Layer 3 of a small transformer language model trained on English Wikipedia (9 layers, counted from 0, width 96).
In attention head 1, each number of a token's query is one row of weights dot the token's vector x plus its bias. The head spreads its attention over the tokens so far by the softmax of query dot key.

Query weights of the head. A number n stands for (n - 500) times 0.0021.
q0 (bias -0.013): 625,426,485,466,409,590,612,524,420,445,671,524,344,325,512,684,420,417,512,450,504,369,533,356,384,543,519,431,606,367,573,737,500,743,498,620,624,246,426,311,363,618,504,293,507,370,345,425,574,627,223,466,559,600,627,456,700,607,497,565,512,321,461,563,628,447,578,668,336,576,666,472,642,373,395,607,523,526,428,475,485,434,504,424,605,439,560,376,689,484,488,512,532,609,409,383
q1 (bias -0.066): 312,486,549,550,468,227,640,526,698,807,666,636,581,408,389,616,362,508,563,458,503,527,473,354,392,488,401,486,259,585,517,539,470,464,550,420,401,603,591,507,678,592,499,492,388,419,446,428,595,446,447,517,586,367,413,503,481,541,463,430,703,597,406,585,237,604,353,674,498,458,643,595,513,532,451,617,648,389,528,564,264,537,537,508,295,470,517,328,452,477,409,714,627,632,425,512
q2 (bias -0.037): 562,552,520,632,533,301,520,437,535,446,315,440,721,518,371,329,438,513,418,593,395,500,466,647,513,491,449,533,495,536,805,402,502,503,409,395,647,412,424,721,719,466,514,359,463,589,484,580,616,701,302,577,520,641,487,590,539,435,469,549,461,307,509,472,415,647,653,657,458,572,461,596,420,588,537,562,423,579,607,411,454,458,603,498,535,505,436,337,547,504,280,344,383,513,426,427
q3 (bias -0.061): 664,463,507,646,427,565,602,387,566,488,457,513,461,525,496,540,668,279,433,523,289,664,518,368,324,358,352,605,532,593,503,352,557,581,485,544,673,530,621,454,443,669,564,363,569,536,497,453,465,419,645,500,413,570,453,603,459,318,349,527,428,466,512,463,484,557,689,346,319,550,594,598,614,425,594,465,604,480,493,478,452,428,578,680,277,477,522,608,634,416,444,443,593,356,427,535
q4 (bias -0.013): 391,588,633,346,495,331,662,426,601,480,588,496,502,357,475,391,632,598,589,437,600,680,615,485,679,311,565,415,434,430,357,565,211,499,534,442,531,497,432,531,652,742,492,507,530,470,368,460,421,570,651,409,370,605,484,343,462,629,655,303,542,275,264,430,317,199,591,704,638,553,498,599,514,642,575,534,653,528,610,619,602,493,621,540,305,618,288,386,516,673,312,517,351,490,621,417
q5 (bias 0.060): 382,582,387,321,771,262,477,402,383,371,551,654,187,437,558,736,333,428,387,763,511,521,363,408,457,266,674,628,528,568,614,607,541,446,597,597,516,492,496,431,397,400,486,419,541,405,404,671,593,339,583,432,472,374,559,428,461,553,443,403,751,622,745,504,196,702,790,627,543,398,560,421,590,448,566,402,339,790,490,479,393,228,576,433,605,465,611,356,419,484,666,470,432,687,455,599
q6 (bias -0.009): 342,574,492,275,400,647,460,523,437,567,491,465,354,598,517,370,578,629,386,566,511,426,550,465,406,540,386,679,533,353,561,447,619,478,359,651,385,442,727,531,403,567,308,375,584,753,538,617,508,480,362,566,349,496,596,660,424,425,393,559,487,547,538,570,745,501,420,616,329,468,563,533,674,447,582,229,604,642,328,403,496,509,600,552,685,438,292,691,491,517,613,515,520,371,377,440
q7 (bias 0.054): 525,496,721,495,443,569,625,393,668,514,565,508,476,481,544,402,451,541,318,458,522,594,391,442,533,656,384,373,541,444,457,432,505,413,572,500,606,593,784,432,552,618,465,457,472,520,448,593,408,617,427,407,484,565,639,476,730,309,531,315,400,451,309,191,502,509,481,603,551,513,430,422,471,698,590,673,570,305,475,434,583,302,437,483,841,610,400,428,323,555,370,546,387,619,697,507
q8 (bias -0.037): 465,435,449,378,652,508,570,598,717,494,416,659,376,488,544,489,327,555,444,361,452,482,735,485,463,520,574,617,495,425,449,479,649,561,622,580,584,416,559,569,676,603,698,535,451,447,701,612,348,607,516,536,340,748,589,280,450,542,535,466,510,311,503,688,308,569,511,452,568,265,603,498,278,640,374,777,451,234,550,561,480,527,523,331,417,329,564,426,432,363,307,585,615,359,565,464
q9 (bias -0.040): 792,424,538,591,665,202,661,554,475,326,766,641,403,499,389,424,487,553,572,551,289,536,493,684,477,366,480,360,651,750,554,410,684,502,395,631,366,490,418,448,507,492,564,522,578,487,576,408,444,588,480,649,536,540,621,405,291,545,452,278,355,531,529,499,548,468,398,462,500,557,281,536,458,609,693,647,762,638,410,328,625,452,683,450,472,334,624,454,368,502,395,323,387,413,413,449
q10 (bias -0.018): 557,539,465,424,543,383,451,613,479,448,674,352,498,425,343,536,530,512,721,448,652,609,375,410,550,343,614,433,548,361,528,479,391,436,430,576,549,510,674,555,555,551,459,348,262,551,780,610,569,479,423,571,508,539,669,482,389,701,444,651,661,281,345,495,349,421,482,599,739,252,301,651,495,306,545,782,236,548,482,724,500,444,664,539,660,578,462,460,512,339,401,340,217,493,542,372
q11 (bias 0.060): 398,651,601,520,324,410,619,736,430,487,527,150,524,424,696,499,492,626,275,422,420,576,657,540,626,437,578,450,574,605,590,435,584,607,395,568,524,278,624,476,403,339,329,542,482,461,512,621,789,458,451,560,615,523,542,629,602,363,478,686,270,367,508,507,699,502,377,648,192,540,601,447,491,486,427,477,475,674,540,685,603,436,315,414,603,491,555,289,405,383,454,585,588,594,408,496
q12 (bias 0.082): 513,551,548,441,468,431,520,332,429,446,555,264,544,480,605,470,581,361,409,390,639,515,565,693,419,230,371,429,476,652,451,543,293,523,533,526,278,496,603,444,321,632,567,459,546,308,635,691,537,440,433,369,798,383,768,590,480,644,614,302,595,511,549,568,539,521,719,382,486,534,727,461,435,606,500,341,351,657,563,238,433,576,504,406,725,405,359,659,409,372,787,489,416,413,396,512
q13 (bias 0.001): 726,459,613,562,595,378,368,479,630,603,627,642,579,461,634,701,407,399,544,628,643,626,484,464,344,332,347,477,663,497,390,640,295,394,517,519,381,448,480,483,553,449,571,582,571,429,536,638,390,615,570,576,487,324,652,551,439,416,577,384,496,204,475,391,367,435,509,442,522,252,562,525,495,594,586,532,918,590,479,382,463,498,472,514,569,647,170,450,600,463,372,417,664,327,337,637
q14 (bias -0.040): 591,544,495,354,681,495,392,664,526,460,304,556,405,765,441,493,436,656,498,789,321,269,494,596,651,368,456,584,392,732,492,481,486,541,475,499,645,530,575,270,463,512,665,422,504,458,679,482,523,549,385,473,467,456,661,651,471,605,434,704,546,473,721,329,449,575,464,575,294,537,461,366,313,444,352,417,625,323,571,218,537,314,507,501,621,505,409,544,646,535,488,645,404,499,510,267
q15 (bias -0.050): 498,438,422,682,746,515,522,536,439,483,376,476,527,679,533,599,629,373,505,491,568,286,455,448,640,505,489,413,501,302,718,404,595,556,321,330,630,262,628,395,339,460,542,409,598,542,522,532,980,593,304,675,552,478,532,567,507,571,430,597,375,513,466,339,566,621,456,567,335,545,535,550,372,293,314,652,222,498,671,650,608,533,380,631,649,619,361,280,307,432,515,549,478,495,452,441
q16 (bias 0.039): 345,329,433,367,500,344,573,522,458,553,545,430,395,654,385,387,505,611,440,415,488,476,380,741,401,395,565,459,594,608,466,668,642,173,475,649,512,510,808,535,832,296,227,657,420,384,442,527,346,514,407,503,581,579,337,541,476,360,531,736,501,499,573,556,467,466,588,614,356,468,622,332,494,578,329,353,427,704,421,596,571,604,520,357,559,486,557,719,327,477,607,578,501,587,374,653
q17 (bias -0.040): 296,461,320,549,347,399,232,586,586,494,370,521,577,551,537,535,548,417,381,684,676,398,680,281,526,497,557,294,804,422,473,422,453,466,644,205,484,510,552,664,584,607,411,490,548,474,398,687,574,475,603,564,405,533,601,318,277,364,533,634,551,428,478,614,427,558,377,580,520,538,505,593,206,486,474,544,646,594,497,698,537,599,522,678,586,476,467,197,328,498,393,600,545,379,601,438
q18 (bias 0.029): 423,680,352,528,510,624,563,393,613,649,364,429,619,564,419,640,679,526,511,398,669,721,480,400,413,604,625,459,375,238,681,548,416,414,550,419,647,528,485,520,421,458,347,603,686,578,458,440,585,427,481,443,483,370,302,584,467,439,502,413,449,666,566,407,536,672,267,535,327,454,494,568,576,322,407,429,609,380,486,668,578,724,458,370,248,548,504,295,552,620,598,570,460,505,292,648
q19 (bias -0.005): 606,530,775,587,646,589,544,557,571,162,551,611,619,476,392,622,413,463,547,718,384,482,534,489,368,582,288,799,513,321,568,321,696,403,548,717,211,548,481,480,413,373,397,412,508,651,322,435,495,544,601,619,445,496,520,467,631,526,289,506,313,517,654,264,636,365,559,508,405,545,581,378,412,442,722,518,513,517,480,361,367,461,542,513,411,334,589,569,699,348,781,442,675,502,419,497
q20 (bias 0.031): 446,620,391,439,462,403,478,293,606,678,577,360,381,556,594,675,456,276,135,446,612,309,468,564,653,496,561,570,375,462,539,431,550,467,549,419,674,557,610,533,379,282,456,758,613,517,539,305,652,499,632,624,674,435,570,427,664,652,357,673,399,761,549,445,581,517,580,613,410,412,487,292,607,368,500,468,318,685,397,472,364,740,444,356,553,522,690,512,529,326,559,390,446,599,364,348
q21 (bias 0.016): 314,328,715,322,439,664,562,488,341,450,524,429,476,705,593,638,542,574,595,449,344,534,516,779,543,479,597,554,532,778,506,318,457,545,504,355,696,378,323,483,389,349,515,568,428,410,677,525,685,563,356,406,637,729,356,428,577,441,352,307,745,599,431,470,497,402,600,596,323,372,644,507,349,369,704,324,218,232,407,563,658,578,410,354,579,720,306,536,501,526,656,467,457,496,545,440
q22 (bias -0.040): 589,471,615,441,651,441,418,460,493,353,471,649,293,488,494,501,572,466,496,719,510,591,545,403,640,404,579,446,626,495,264,590,393,314,344,482,563,530,435,676,639,474,589,478,652,545,601,671,378,575,510,707,598,422,300,313,497,621,469,420,561,608,509,483,281,576,575,359,760,478,642,469,681,674,513,305,709,550,447,416,352,325,457,558,356,513,539,353,288,536,416,465,282,551,567,626
q23 (bias 0.036): 508,334,355,426,558,543,420,413,572,467,663,480,452,637,489,694,468,457,411,538,657,542,675,658,670,598,549,466,453,502,475,290,563,562,492,592,414,406,456,527,331,518,500,239,440,350,563,476,716,385,298,450,394,759,579,442,472,601,481,755,360,482,680,449,529,492,475,550,185,569,658,466,559,474,466,492,493,572,639,518,388,485,555,591,499,426,326,412,571,705,604,529,455,469,566,471
q24 (bias -0.010): 505,555,437,252,654,542,604,460,514,483,476,435,533,374,677,547,399,480,362,523,678,519,569,456,620,663,437,425,362,363,563,582,668,500,431,249,461,587,476,389,451,548,551,584,592,631,371,411,578,517,361,593,598,433,574,578,340,396,394,857,502,404,562,616,508,582,417,294,318,459,737,654,619,419,369,574,425,456,404,342,514,191,412,501,431,476,324,319,622,551,568,643,620,426,723,405
q25 (bias -0.048): 394,467,470,533,493,557,668,513,554,141,501,617,767,629,502,594,368,506,635,457,454,601,297,420,736,518,559,580,424,599,577,363,548,810,366,706,495,561,355,501,357,607,562,535,464,560,510,540,452,375,344,460,371,546,569,551,488,336,408,550,382,689,402,285,426,486,355,341,525,584,765,454,395,532,501,674,438,322,448,718,536,446,487,388,438,380,495,644,298,438,453,567,528,640,647,490
q26 (bias -0.031): 562,638,565,528,491,494,472,431,440,441,332,553,454,572,348,378,807,428,690,358,467,654,640,381,579,415,502,418,601,444,549,414,602,552,460,593,491,457,500,418,293,522,388,356,604,482,425,340,476,439,647,723,500,305,539,482,529,499,639,605,621,459,655,524,452,479,377,619,517,547,685,501,663,276,600,595,432,608,611,247,626,306,656,381,500,319,467,429,545,401,381,525,490,348,503,551
q27 (bias -0.020): 635,598,603,690,415,597,532,512,508,359,663,481,425,478,487,593,538,232,263,513,408,598,499,461,601,548,587,207,399,402,444,523,400,584,612,323,482,504,529,508,693,603,563,620,426,564,468,529,237,530,633,518,422,409,585,540,484,395,689,375,687,367,440,536,319,411,475,504,549,526,571,599,377,679,218,577,680,367,595,697,466,486,595,651,500,558,378,518,180,625,541,487,500,486,414,553
q28 (bias -0.029): 503,526,354,573,634,447,522,564,328,350,412,543,506,301,451,360,541,612,763,561,394,349,528,420,467,444,457,371,339,495,517,579,479,576,417,432,589,519,686,603,610,371,372,619,652,561,484,522,520,341,793,497,574,709,377,598,497,458,518,419,460,438,653,269,371,557,434,587,690,521,535,445,373,586,363,607,770,486,536,352,496,358,360,617,410,483,402,468,463,458,493,522,750,477,470,469
q29 (bias -0.036): 536,608,465,551,618,644,360,562,280,638,654,386,541,316,462,644,547,638,410,533,420,269,619,455,603,529,561,387,572,553,476,751,529,454,285,522,497,864,379,549,549,551,447,618,412,631,280,731,353,630,602,489,507,558,274,445,365,390,614,585,169,696,280,469,402,611,452,391,478,496,566,339,429,540,401,387,625,460,639,578,544,688,388,263,388,542,650,525,395,604,303,513,522,428,408,455
q30 (bias -0.059): 553,342,615,654,410,434,433,628,588,434,412,437,506,706,435,513,475,449,684,454,612,547,498,519,601,512,532,435,528,447,548,462,556,569,518,414,614,735,504,528,684,678,357,439,416,571,617,357,264,595,512,562,313,508,521,560,498,404,426,278,712,332,531,341,475,415,657,443,573,298,492,467,571,377,565,638,618,300,469,417,433,517,386,431,569,513,449,506,519,345,387,459,440,642,457,465
q31 (bias -0.027): 390,513,548,357,557,504,672,395,549,461,675,379,456,472,596,349,623,389,203,640,468,555,630,528,587,582,573,635,508,227,418,460,468,603,379,460,666,519,465,575,695,640,537,672,404,627,349,501,787,539,529,399,337,631,422,287,370,324,655,468,371,442,423,502,469,450,408,498,496,443,634,433,524,505,365,675,542,197,350,569,479,671,691,614,515,561,434,415,410,578,400,582,721,417,463,562

Each question shows a short text with each token's key, already scaled and adjusted for position as the last token sees it. A number n stands for (n - 500) times 0.0049.

Then comes the last token's vector x. A number n stands for (n - 500) times 0.0088.

0 ".": 248,675,385,510,837,141,182,597,819,553,650,141,447,847,314,293,285,738,538,253,238,322,566,397,218,516,577,794,684,633,758,660
1 " Sim": 250,740,403,491,876,117,158,557,748,482,648,130,385,786,347,332,338,695,550,207,263,273,538,327,211,526,595,794,644,696,728,598
2 "mons": 271,754,430,506,905,92,154,511,775,467,666,113,400,809,337,338,329,717,548,234,271,304,593,294,190,516,577,751,593,688,741,642
3 " has": 296,738,417,565,900,112,194,576,755,512,643,157,468,832,268,300,338,686,548,203,267,278,540,282,180,526,621,755,638,641,755,662
4 " stated": 275,739,395,550,951,93,146,514,700,472,649,147,471,805,283,240,376,693,543,212,257,346,567,304,135,507,656,777,574,604,737,586
5 " in": 294,724,384,508,854,145,154,583,785,513,649,107,437,808,327,284,274,707,490,207,235,312,545,326,142,501,602,753,608,610,719,603
6 " her": 247,701,382,497,837,73,172,616,796,527,654,155,410,769,327,292,355,705,532,208,216,272,551,351,165,551,590,761,607,650,765,630
7 " lect": 300,743,354,531,854,153,177,540,772,486,627,143,412,787,332,242,335,667,507,226,216,346,579,353,114,589,608,735,609,591,757,621
x: 356,500,478,600,474,345,337,563,630,359,452,618,566,506,602,678,765,802,407,411,428,365,328,542,378,600,548,424,495,426,225,293,464,441,461,652,416,504,250,294,478,669,465,488,602,518,617,472,461,560,662,352,853,601,330,580,745,377,660,500,309,537,600,572,437,472,458,433,464,251,444,580,688,403,484,532,442,637,597,605,488,623,440,645,683,472,303,470,611,327,369,588,582,479,516,518
Which token does the last token look at most, and with what share of its attention? 4 " stated", with about 40%

0 "ing": 278,666,413,503,812,145,175,537,798,594,588,144,448,807,355,274,294,718,498,293,239,326,545,384,207,494,576,785,717,681,741,613
1 " various": 277,729,382,501,829,117,145,539,801,518,635,151,440,788,305,270,358,674,540,255,250,274,534,328,191,531,606,788,642,600,756,640
2 " den": 296,791,399,492,846,90,208,546,732,451,685,172,430,817,321,334,333,668,560,231,284,292,545,305,203,541,626,753,588,661,784,641
3 "omin": 245,770,471,514,825,88,127,507,771,497,674,147,368,749,405,341,319,668,521,226,229,335,539,339,183,562,611,791,672,640,815,569
4 "ations": 243,698,440,531,856,119,128,516,775,546,667,101,447,809,369,303,291,687,503,298,225,347,537,326,160,561,595,766,671,640,750,590
5 " of": 299,734,406,507,841,126,169,587,772,565,637,104,427,820,365,281,252,697,473,264,225,294,550,336,167,527,629,762,626,608,748,610
6 " the": 263,734,372,485,828,89,156,592,777,555,659,122,445,808,346,307,311,717,504,240,230,275,539,342,186,515,612,765,612,600,749,603
7 " Black": 256,744,434,516,850,134,124,544,788,512,677,152,397,779,375,353,319,708,537,225,246,275,517,343,136,542,629,763,637,656,727,609
x: 344,538,452,488,452,381,415,461,531,454,559,721,584,532,595,603,748,790,406,428,409,417,350,659,422,579,529,496,451,480,160,325,554,488,438,773,345,336,352,426,527,811,522,425,512,501,569,478,511,467,653,362,765,493,185,641,636,260,705,476,437,555,596,583,518,510,465,457,460,159,395,489,672,414,500,597,488,562,674,574,478,549,476,624,701,421,453,328,515,386,436,473,519,477,485,632
Which two tokens does the last token look at most, in order? 1 " various", 2 " den"

0 " and": 282,692,384,497,830,164,146,572,804,570,613,158,447,826,318,286,281,736,523,258,236,321,517,360,222,496,576,795,677,655,751,629
1 " 2019": 310,751,422,466,881,129,63,549,812,498,699,162,437,759,305,348,353,697,460,203,289,342,530,355,180,504,531,819,633,605,767,673
2 " as": 275,727,417,520,888,122,126,535,784,500,641,146,420,808,356,283,291,710,509,225,258,320,528,326,206,501,568,739,642,588,773,599
3 " the": 252,729,385,479,829,110,157,596,774,556,656,117,448,812,347,296,323,708,486,238,217,270,546,334,200,494,586,774,624,599,746,602
4 " Hi": 261,786,456,526,829,114,141,584,787,483,665,175,378,749,408,373,346,718,526,198,223,300,505,296,192,526,622,785,665,641,749,591
5 "-": 282,722,415,489,878,124,174,558,796,507,703,88,425,843,395,359,255,748,445,212,226,293,554,337,181,501,569,777,624,641,759,629
6 "M": 277,777,394,505,867,123,200,562,773,554,683,126,373,817,406,350,302,709,465,257,227,267,537,341,193,558,617,778,622,651,713,621
7 "ax": 264,750,435,472,824,120,158,526,813,553,708,108,424,773,380,371,324,672,482,298,249,273,563,328,162,577,615,797,626,628,787,596
x: 380,531,388,530,457,425,391,451,573,461,462,720,635,471,657,584,687,882,442,400,430,378,414,539,454,588,521,462,437,466,194,276,579,502,476,724,366,494,383,343,524,634,474,446,464,452,624,434,463,475,716,463,821,405,283,591,653,238,651,533,317,582,589,597,465,507,509,536,374,173,430,538,699,555,427,551,502,602,535,609,493,561,456,658,777,388,354,390,529,294,477,546,412,503,587,601
Which token does the last token look at most, and with what share of its attention? 3 " the", with about 50%

0 " shift": 267,710,376,520,833,166,174,558,797,536,588,178,453,834,303,258,341,694,551,281,286,322,545,379,206,527,574,781,689,687,743,669
1 "ing": 268,689,426,503,872,134,157,526,804,568,608,99,454,795,354,268,303,725,471,256,223,311,576,336,187,505,573,822,677,673,749,604
2 " not": 321,759,428,538,903,57,167,555,751,488,681,136,463,798,334,257,315,644,550,223,228,306,539,312,173,519,573,785,617,676,769,628
3 "ions": 249,739,447,541,844,141,118,559,762,540,649,88,429,801,338,296,302,693,521,306,230,334,561,349,140,569,577,796,672,640,766,613
4 " surrounding": 263,749,373,521,869,136,171,555,779,528,632,138,459,789,308,278,350,695,537,227,294,260,584,315,146,560,632,757,625,644,775,622
5 " lands": 236,735,389,512,854,147,185,550,772,480,692,124,439,786,374,299,327,699,546,241,302,278,556,363,108,557,599,748,636,585,755,634
6 "cap": 278,778,414,519,844,116,161,535,818,522,627,129,424,787,350,297,283,722,481,227,293,258,561,321,160,573,613,744,604,693,744,621
7 "e": 263,765,406,503,861,115,149,574,776,566,700,104,400,780,387,340,304,732,482,231,223,263,559,324,202,567,600,754,670,648,756,575
x: 364,499,483,516,511,350,414,522,458,363,452,719,579,531,649,660,725,770,460,374,431,424,388,678,432,601,538,528,494,379,106,323,535,549,473,741,398,446,325,340,517,670,438,412,600,563,586,482,438,419,619,362,797,434,250,638,705,268,661,576,392,510,539,649,460,584,537,522,329,161,401,482,635,509,461,575,501,561,581,586,464,544,439,696,716,437,360,454,535,384,486,556,395,526,475,597
Which two tokens does the last token look at most, in order? 0 " shift", 5 " lands"

0 " University": 260,734,381,492,780,208,155,560,803,544,593,149,398,832,335,258,326,703,528,301,275,330,570,385,200,517,555,735,699,651,743,646
1 ".": 245,691,384,506,884,128,180,597,829,515,699,116,455,857,325,311,286,734,518,212,226,306,594,365,215,526,586,814,632,611,765,648
2 "\n\n": 276,737,381,510,855,170,161,574,775,550,701,127,493,831,329,275,344,731,500,190,237,298,576,348,178,465,607,777,645,615,763,593
3 "S": 276,761,379,512,847,142,203,509,803,497,676,134,431,848,369,330,306,695,481,222,248,331,540,351,193,546,601,804,648,656,761,625
4 "im": 255,731,407,483,834,101,148,529,795,534,646,93,424,808,375,310,329,702,480,226,260,281,551,317,177,521,589,807,616,652,770,570
5 "mons": 270,751,407,498,886,85,150,504,768,478,680,110,420,798,342,348,327,726,526,222,263,313,576,298,168,523,599,726,579,679,727,618
6 " has": 302,729,401,563,884,95,182,581,751,516,648,153,491,819,259,305,337,683,527,196,261,279,519,278,161,536,632,745,622,616,742,641
7 " shown": 282,736,390,523,900,85,165,561,764,529,634,145,482,785,351,209,389,678,458,204,259,331,532,329,96,541,617,768,625,633,750,612
x: 378,534,479,593,454,379,357,531,549,346,456,660,620,553,563,674,788,771,433,393,463,405,361,622,394,559,550,456,559,382,88,226,476,492,457,655,438,524,272,289,480,722,475,465,504,496,533,534,496,485,682,363,760,449,269,584,685,307,580,515,488,520,542,648,444,513,474,501,426,182,481,644,644,487,437,638,441,533,692,547,458,673,470,639,693,393,334,547,579,339,425,504,560,477,537,529
To which token does the last token give the most attention? 6 " has"

0 " Studio": 250,669,360,491,792,169,158,584,798,571,589,158,393,805,329,257,327,684,515,303,229,323,553,357,190,514,570,761,728,683,749,632
1 " Museum": 235,742,384,501,806,167,167,518,794,521,646,134,373,826,364,292,322,694,533,272,276,318,578,346,159,549,572,739,654,632,736,625
2 " in": 287,730,393,494,846,143,145,579,799,515,657,120,422,813,337,289,274,722,483,221,224,314,532,332,147,492,579,756,634,621,722,592
3 " Har": 243,773,441,500,838,122,126,597,783,478,676,135,385,759,395,357,337,735,488,228,254,275,530,352,190,555,625,748,641,697,733,573
4 "lem": 276,739,414,518,867,55,117,539,747,525,665,122,386,759,352,367,252,757,510,232,222,317,556,326,152,588,605,789,607,667,735,597
5 " (": 282,768,427,539,839,113,160,603,798,536,696,154,423,848,407,359,294,747,491,209,235,330,543,357,185,544,622,751,644,624,765,586
6 "New": 280,750,449,506,790,86,177,552,810,518,690,162,383,746,384,347,304,711,511,221,240,259,571,353,151,565,657,760,611,665,748,628
7 " York": 272,756,450,540,780,82,137,518,832,497,715,148,357,715,340,384,320,723,508,215,219,258,554,342,173,607,632,731,610,642,761,649
x: 346,569,426,548,405,356,394,451,545,415,590,768,519,552,605,646,768,771,417,466,409,441,338,577,407,622,483,510,530,558,123,395,482,489,469,712,469,376,383,372,530,742,455,366,484,400,603,530,423,399,546,359,831,437,283,658,734,302,673,505,297,574,593,615,531,510,456,441,504,151,429,527,601,462,489,561,476,618,562,545,460,581,453,676,757,392,362,447,499,377,467,528,530,477,515,609
Which two tokens does the last token look at most, in order? 2 " in", 0 " Studio"

0 "}": 257,716,367,497,846,145,165,570,792,543,652,164,440,806,295,298,321,744,555,279,261,329,534,353,231,511,562,796,677,682,740,666
1 "$": 214,699,367,492,923,121,211,564,782,510,684,164,466,823,323,284,347,739,527,270,279,347,567,310,186,508,602,768,644,617,723,669
2 " is": 284,717,414,521,917,98,211,586,778,509,647,158,501,838,313,278,336,714,527,208,268,303,547,310,204,512,617,758,633,625,732,685
3 " the": 251,722,367,476,849,108,169,589,775,551,651,127,475,815,345,287,332,718,506,227,241,287,553,333,198,511,588,787,601,605,743,610
4 " ir": 317,822,425,543,853,63,172,609,781,459,666,199,463,808,374,337,332,688,534,221,246,335,531,339,176,616,595,785,619,675,758,604
5 "reg": 322,782,410,558,858,62,154,549,755,550,623,142,436,763,329,324,257,697,535,234,205,320,545,307,192,592,622,810,587,688,751,617
6 "ular": 266,745,400,496,855,111,125,544,769,544,635,119,446,751,329,310,289,746,523,250,221,327,578,346,137,566,613,806,594,640,749,588
7 " (": 282,760,413,545,850,120,166,604,804,540,678,158,447,847,408,346,302,749,493,193,245,344,556,347,191,561,632,764,626,619,765,602
x: 300,513,413,509,468,373,485,513,605,299,569,731,559,555,637,647,736,804,415,440,449,409,289,718,414,598,444,463,434,343,90,365,459,471,477,627,369,407,326,372,490,778,482,448,635,550,564,429,551,489,771,385,734,466,285,576,720,243,656,553,461,509,551,602,492,506,476,566,416,264,378,514,640,478,477,588,474,561,582,576,429,647,445,661,691,436,405,454,504,433,457,529,453,481,532,465
To which token does the last token give the most attention? 1 "$"

0 " door": 248,705,388,497,781,168,178,551,837,518,587,157,399,821,342,282,351,726,587,304,260,345,545,387,195,537,565,724,716,689,759,668
1 "s": 268,722,418,507,856,124,149,579,794,564,635,110,400,803,306,268,289,735,506,264,235,279,563,341,217,545,576,779,688,688,734,644
2 " with": 302,733,388,512,852,148,146,593,821,553,624,149,458,819,307,285,312,701,533,217,233,295,528,314,194,539,588,751,637,642,757,618
3 " the": 254,728,379,479,820,100,159,600,786,555,653,124,443,812,344,288,331,719,508,237,220,279,548,343,185,502,594,772,616,612,757,610
4 " emphas": 266,764,374,541,872,101,202,529,743,435,669,171,427,811,299,295,383,678,531,198,266,319,557,344,197,588,613,727,617,612,767,627
5 "is": 261,761,430,460,874,95,159,571,756,565,665,103,426,806,413,331,296,683,509,259,251,276,560,347,162,574,629,777,656,630,768,591
6 " on": 292,712,387,537,819,110,165,569,824,518,638,130,410,775,332,275,291,705,496,207,207,304,516,309,166,538,636,742,625,596,726,607
7 " rear": 256,778,411,522,795,139,165,512,845,485,669,159,433,792,338,321,384,743,511,263,232,316,512,347,130,567,625,699,628,625,749,618
x: 415,515,478,505,425,258,345,575,607,430,496,730,625,505,643,674,785,839,404,415,465,333,370,598,405,549,481,437,406,402,252,260,527,517,442,745,446,403,296,406,612,740,469,427,623,473,602,494,467,530,592,370,848,488,286,636,638,226,634,453,437,588,534,619,491,472,435,428,490,180,456,564,591,499,490,567,586,556,598,532,481,548,430,571,645,454,424,397,499,318,406,512,527,499,532,652
Which token does the last token look at most, and with what share of its attention? 2 " with", with about 20%

0 " &": 246,667,379,468,836,139,161,591,796,575,612,158,405,804,346,292,278,728,520,266,231,334,541,335,208,520,567,796,688,674,764,617
1 "=": 263,694,404,509,885,180,171,563,798,526,672,137,466,839,349,268,313,717,461,277,255,283,561,334,183,527,577,804,617,624,772,608
2 " ": 264,739,400,537,872,113,134,619,728,466,639,163,396,798,371,335,307,706,528,216,220,317,539,370,224,577,594,807,653,651,766,614
3 "{": 243,734,439,553,840,106,178,580,814,505,685,147,407,804,365,359,294,727,523,223,261,380,553,289,211,595,617,751,626,639,777,650
4 "T": 265,764,419,507,833,125,184,531,793,530,700,113,352,798,405,339,292,693,477,267,231,296,555,348,184,584,589,776,650,679,778,644
5 "}": 270,748,392,527,891,105,161,553,774,515,720,143,404,767,311,344,294,752,531,277,230,294,538,293,200,550,620,769,614,641,747,645
6 "_": 242,729,390,538,860,85,177,574,797,447,665,131,405,770,364,376,292,733,508,219,215,337,529,325,215,626,643,797,647,640,777,646
7 "{": 237,728,436,559,833,86,181,577,804,508,687,152,410,798,369,376,288,738,510,230,259,375,535,289,199,604,642,735,615,626,778,640
x: 324,539,438,543,509,326,432,484,580,374,586,692,566,555,617,671,704,845,473,378,423,410,324,602,438,703,469,417,382,468,69,379,513,509,513,677,308,509,341,364,504,712,439,393,623,517,568,372,496,588,729,423,779,421,299,627,678,269,725,536,414,492,538,576,427,562,480,543,450,261,370,595,513,532,424,548,428,629,559,605,457,570,452,635,676,404,402,438,617,384,402,582,440,442,506,513
Which two tokens does the last token look at most, in order? 2 " ", 5 "}"

0 "\n     ": 250,696,345,507,860,178,183,568,753,503,581,135,507,825,285,240,363,698,538,237,271,337,564,369,210,530,588,740,661,635,723,648
1 "  ": 283,705,398,495,904,143,137,560,761,481,692,139,469,811,352,307,341,685,531,191,285,338,525,330,197,478,534,784,595,617,742,608
2 " \\": 256,736,387,539,900,141,176,569,752,493,652,137,477,788,314,340,338,721,508,208,270,305,528,271,201,549,607,768,605,613,701,639
3 "te": 263,762,440,502,855,107,159,507,762,548,658,80,458,760,383,346,304,731,539,182,250,309,541,315,196,534,532,761,640,648,747,585
4 "xt": 305,722,425,522,853,90,155,498,776,505,665,98,441,755,367,341,282,718,541,252,257,299,569,305,191,531,633,792,597,608,769,609
5 "it": 293,749,450,494,814,119,136,523,813,512,649,110,412,802,369,326,317,739,488,247,216,306,546,319,207,568,603,780,661,642,776,595
6 "{": 236,725,431,557,828,106,182,576,797,507,684,158,435,807,370,379,296,737,523,216,280,385,535,290,209,597,634,743,604,627,773,639
7 "Y": 270,745,419,515,858,135,163,523,772,531,667,106,385,759,375,364,329,717,512,223,214,304,545,347,184,560,640,783,624,653,763,636
x: 372,514,373,573,474,351,443,410,555,339,447,799,603,511,594,551,731,817,447,370,402,455,407,594,477,585,501,495,450,436,145,428,473,418,564,659,378,395,409,397,534,786,427,426,530,540,617,533,523,466,619,503,814,473,230,686,709,261,745,519,375,584,568,653,502,523,437,453,389,168,348,520,604,521,454,632,464,491,568,516,440,534,399,669,726,393,438,343,594,422,495,491,496,528,486,518
Which two tokens does the last token look at most, in order? 0 "\n     ", 2 " \\"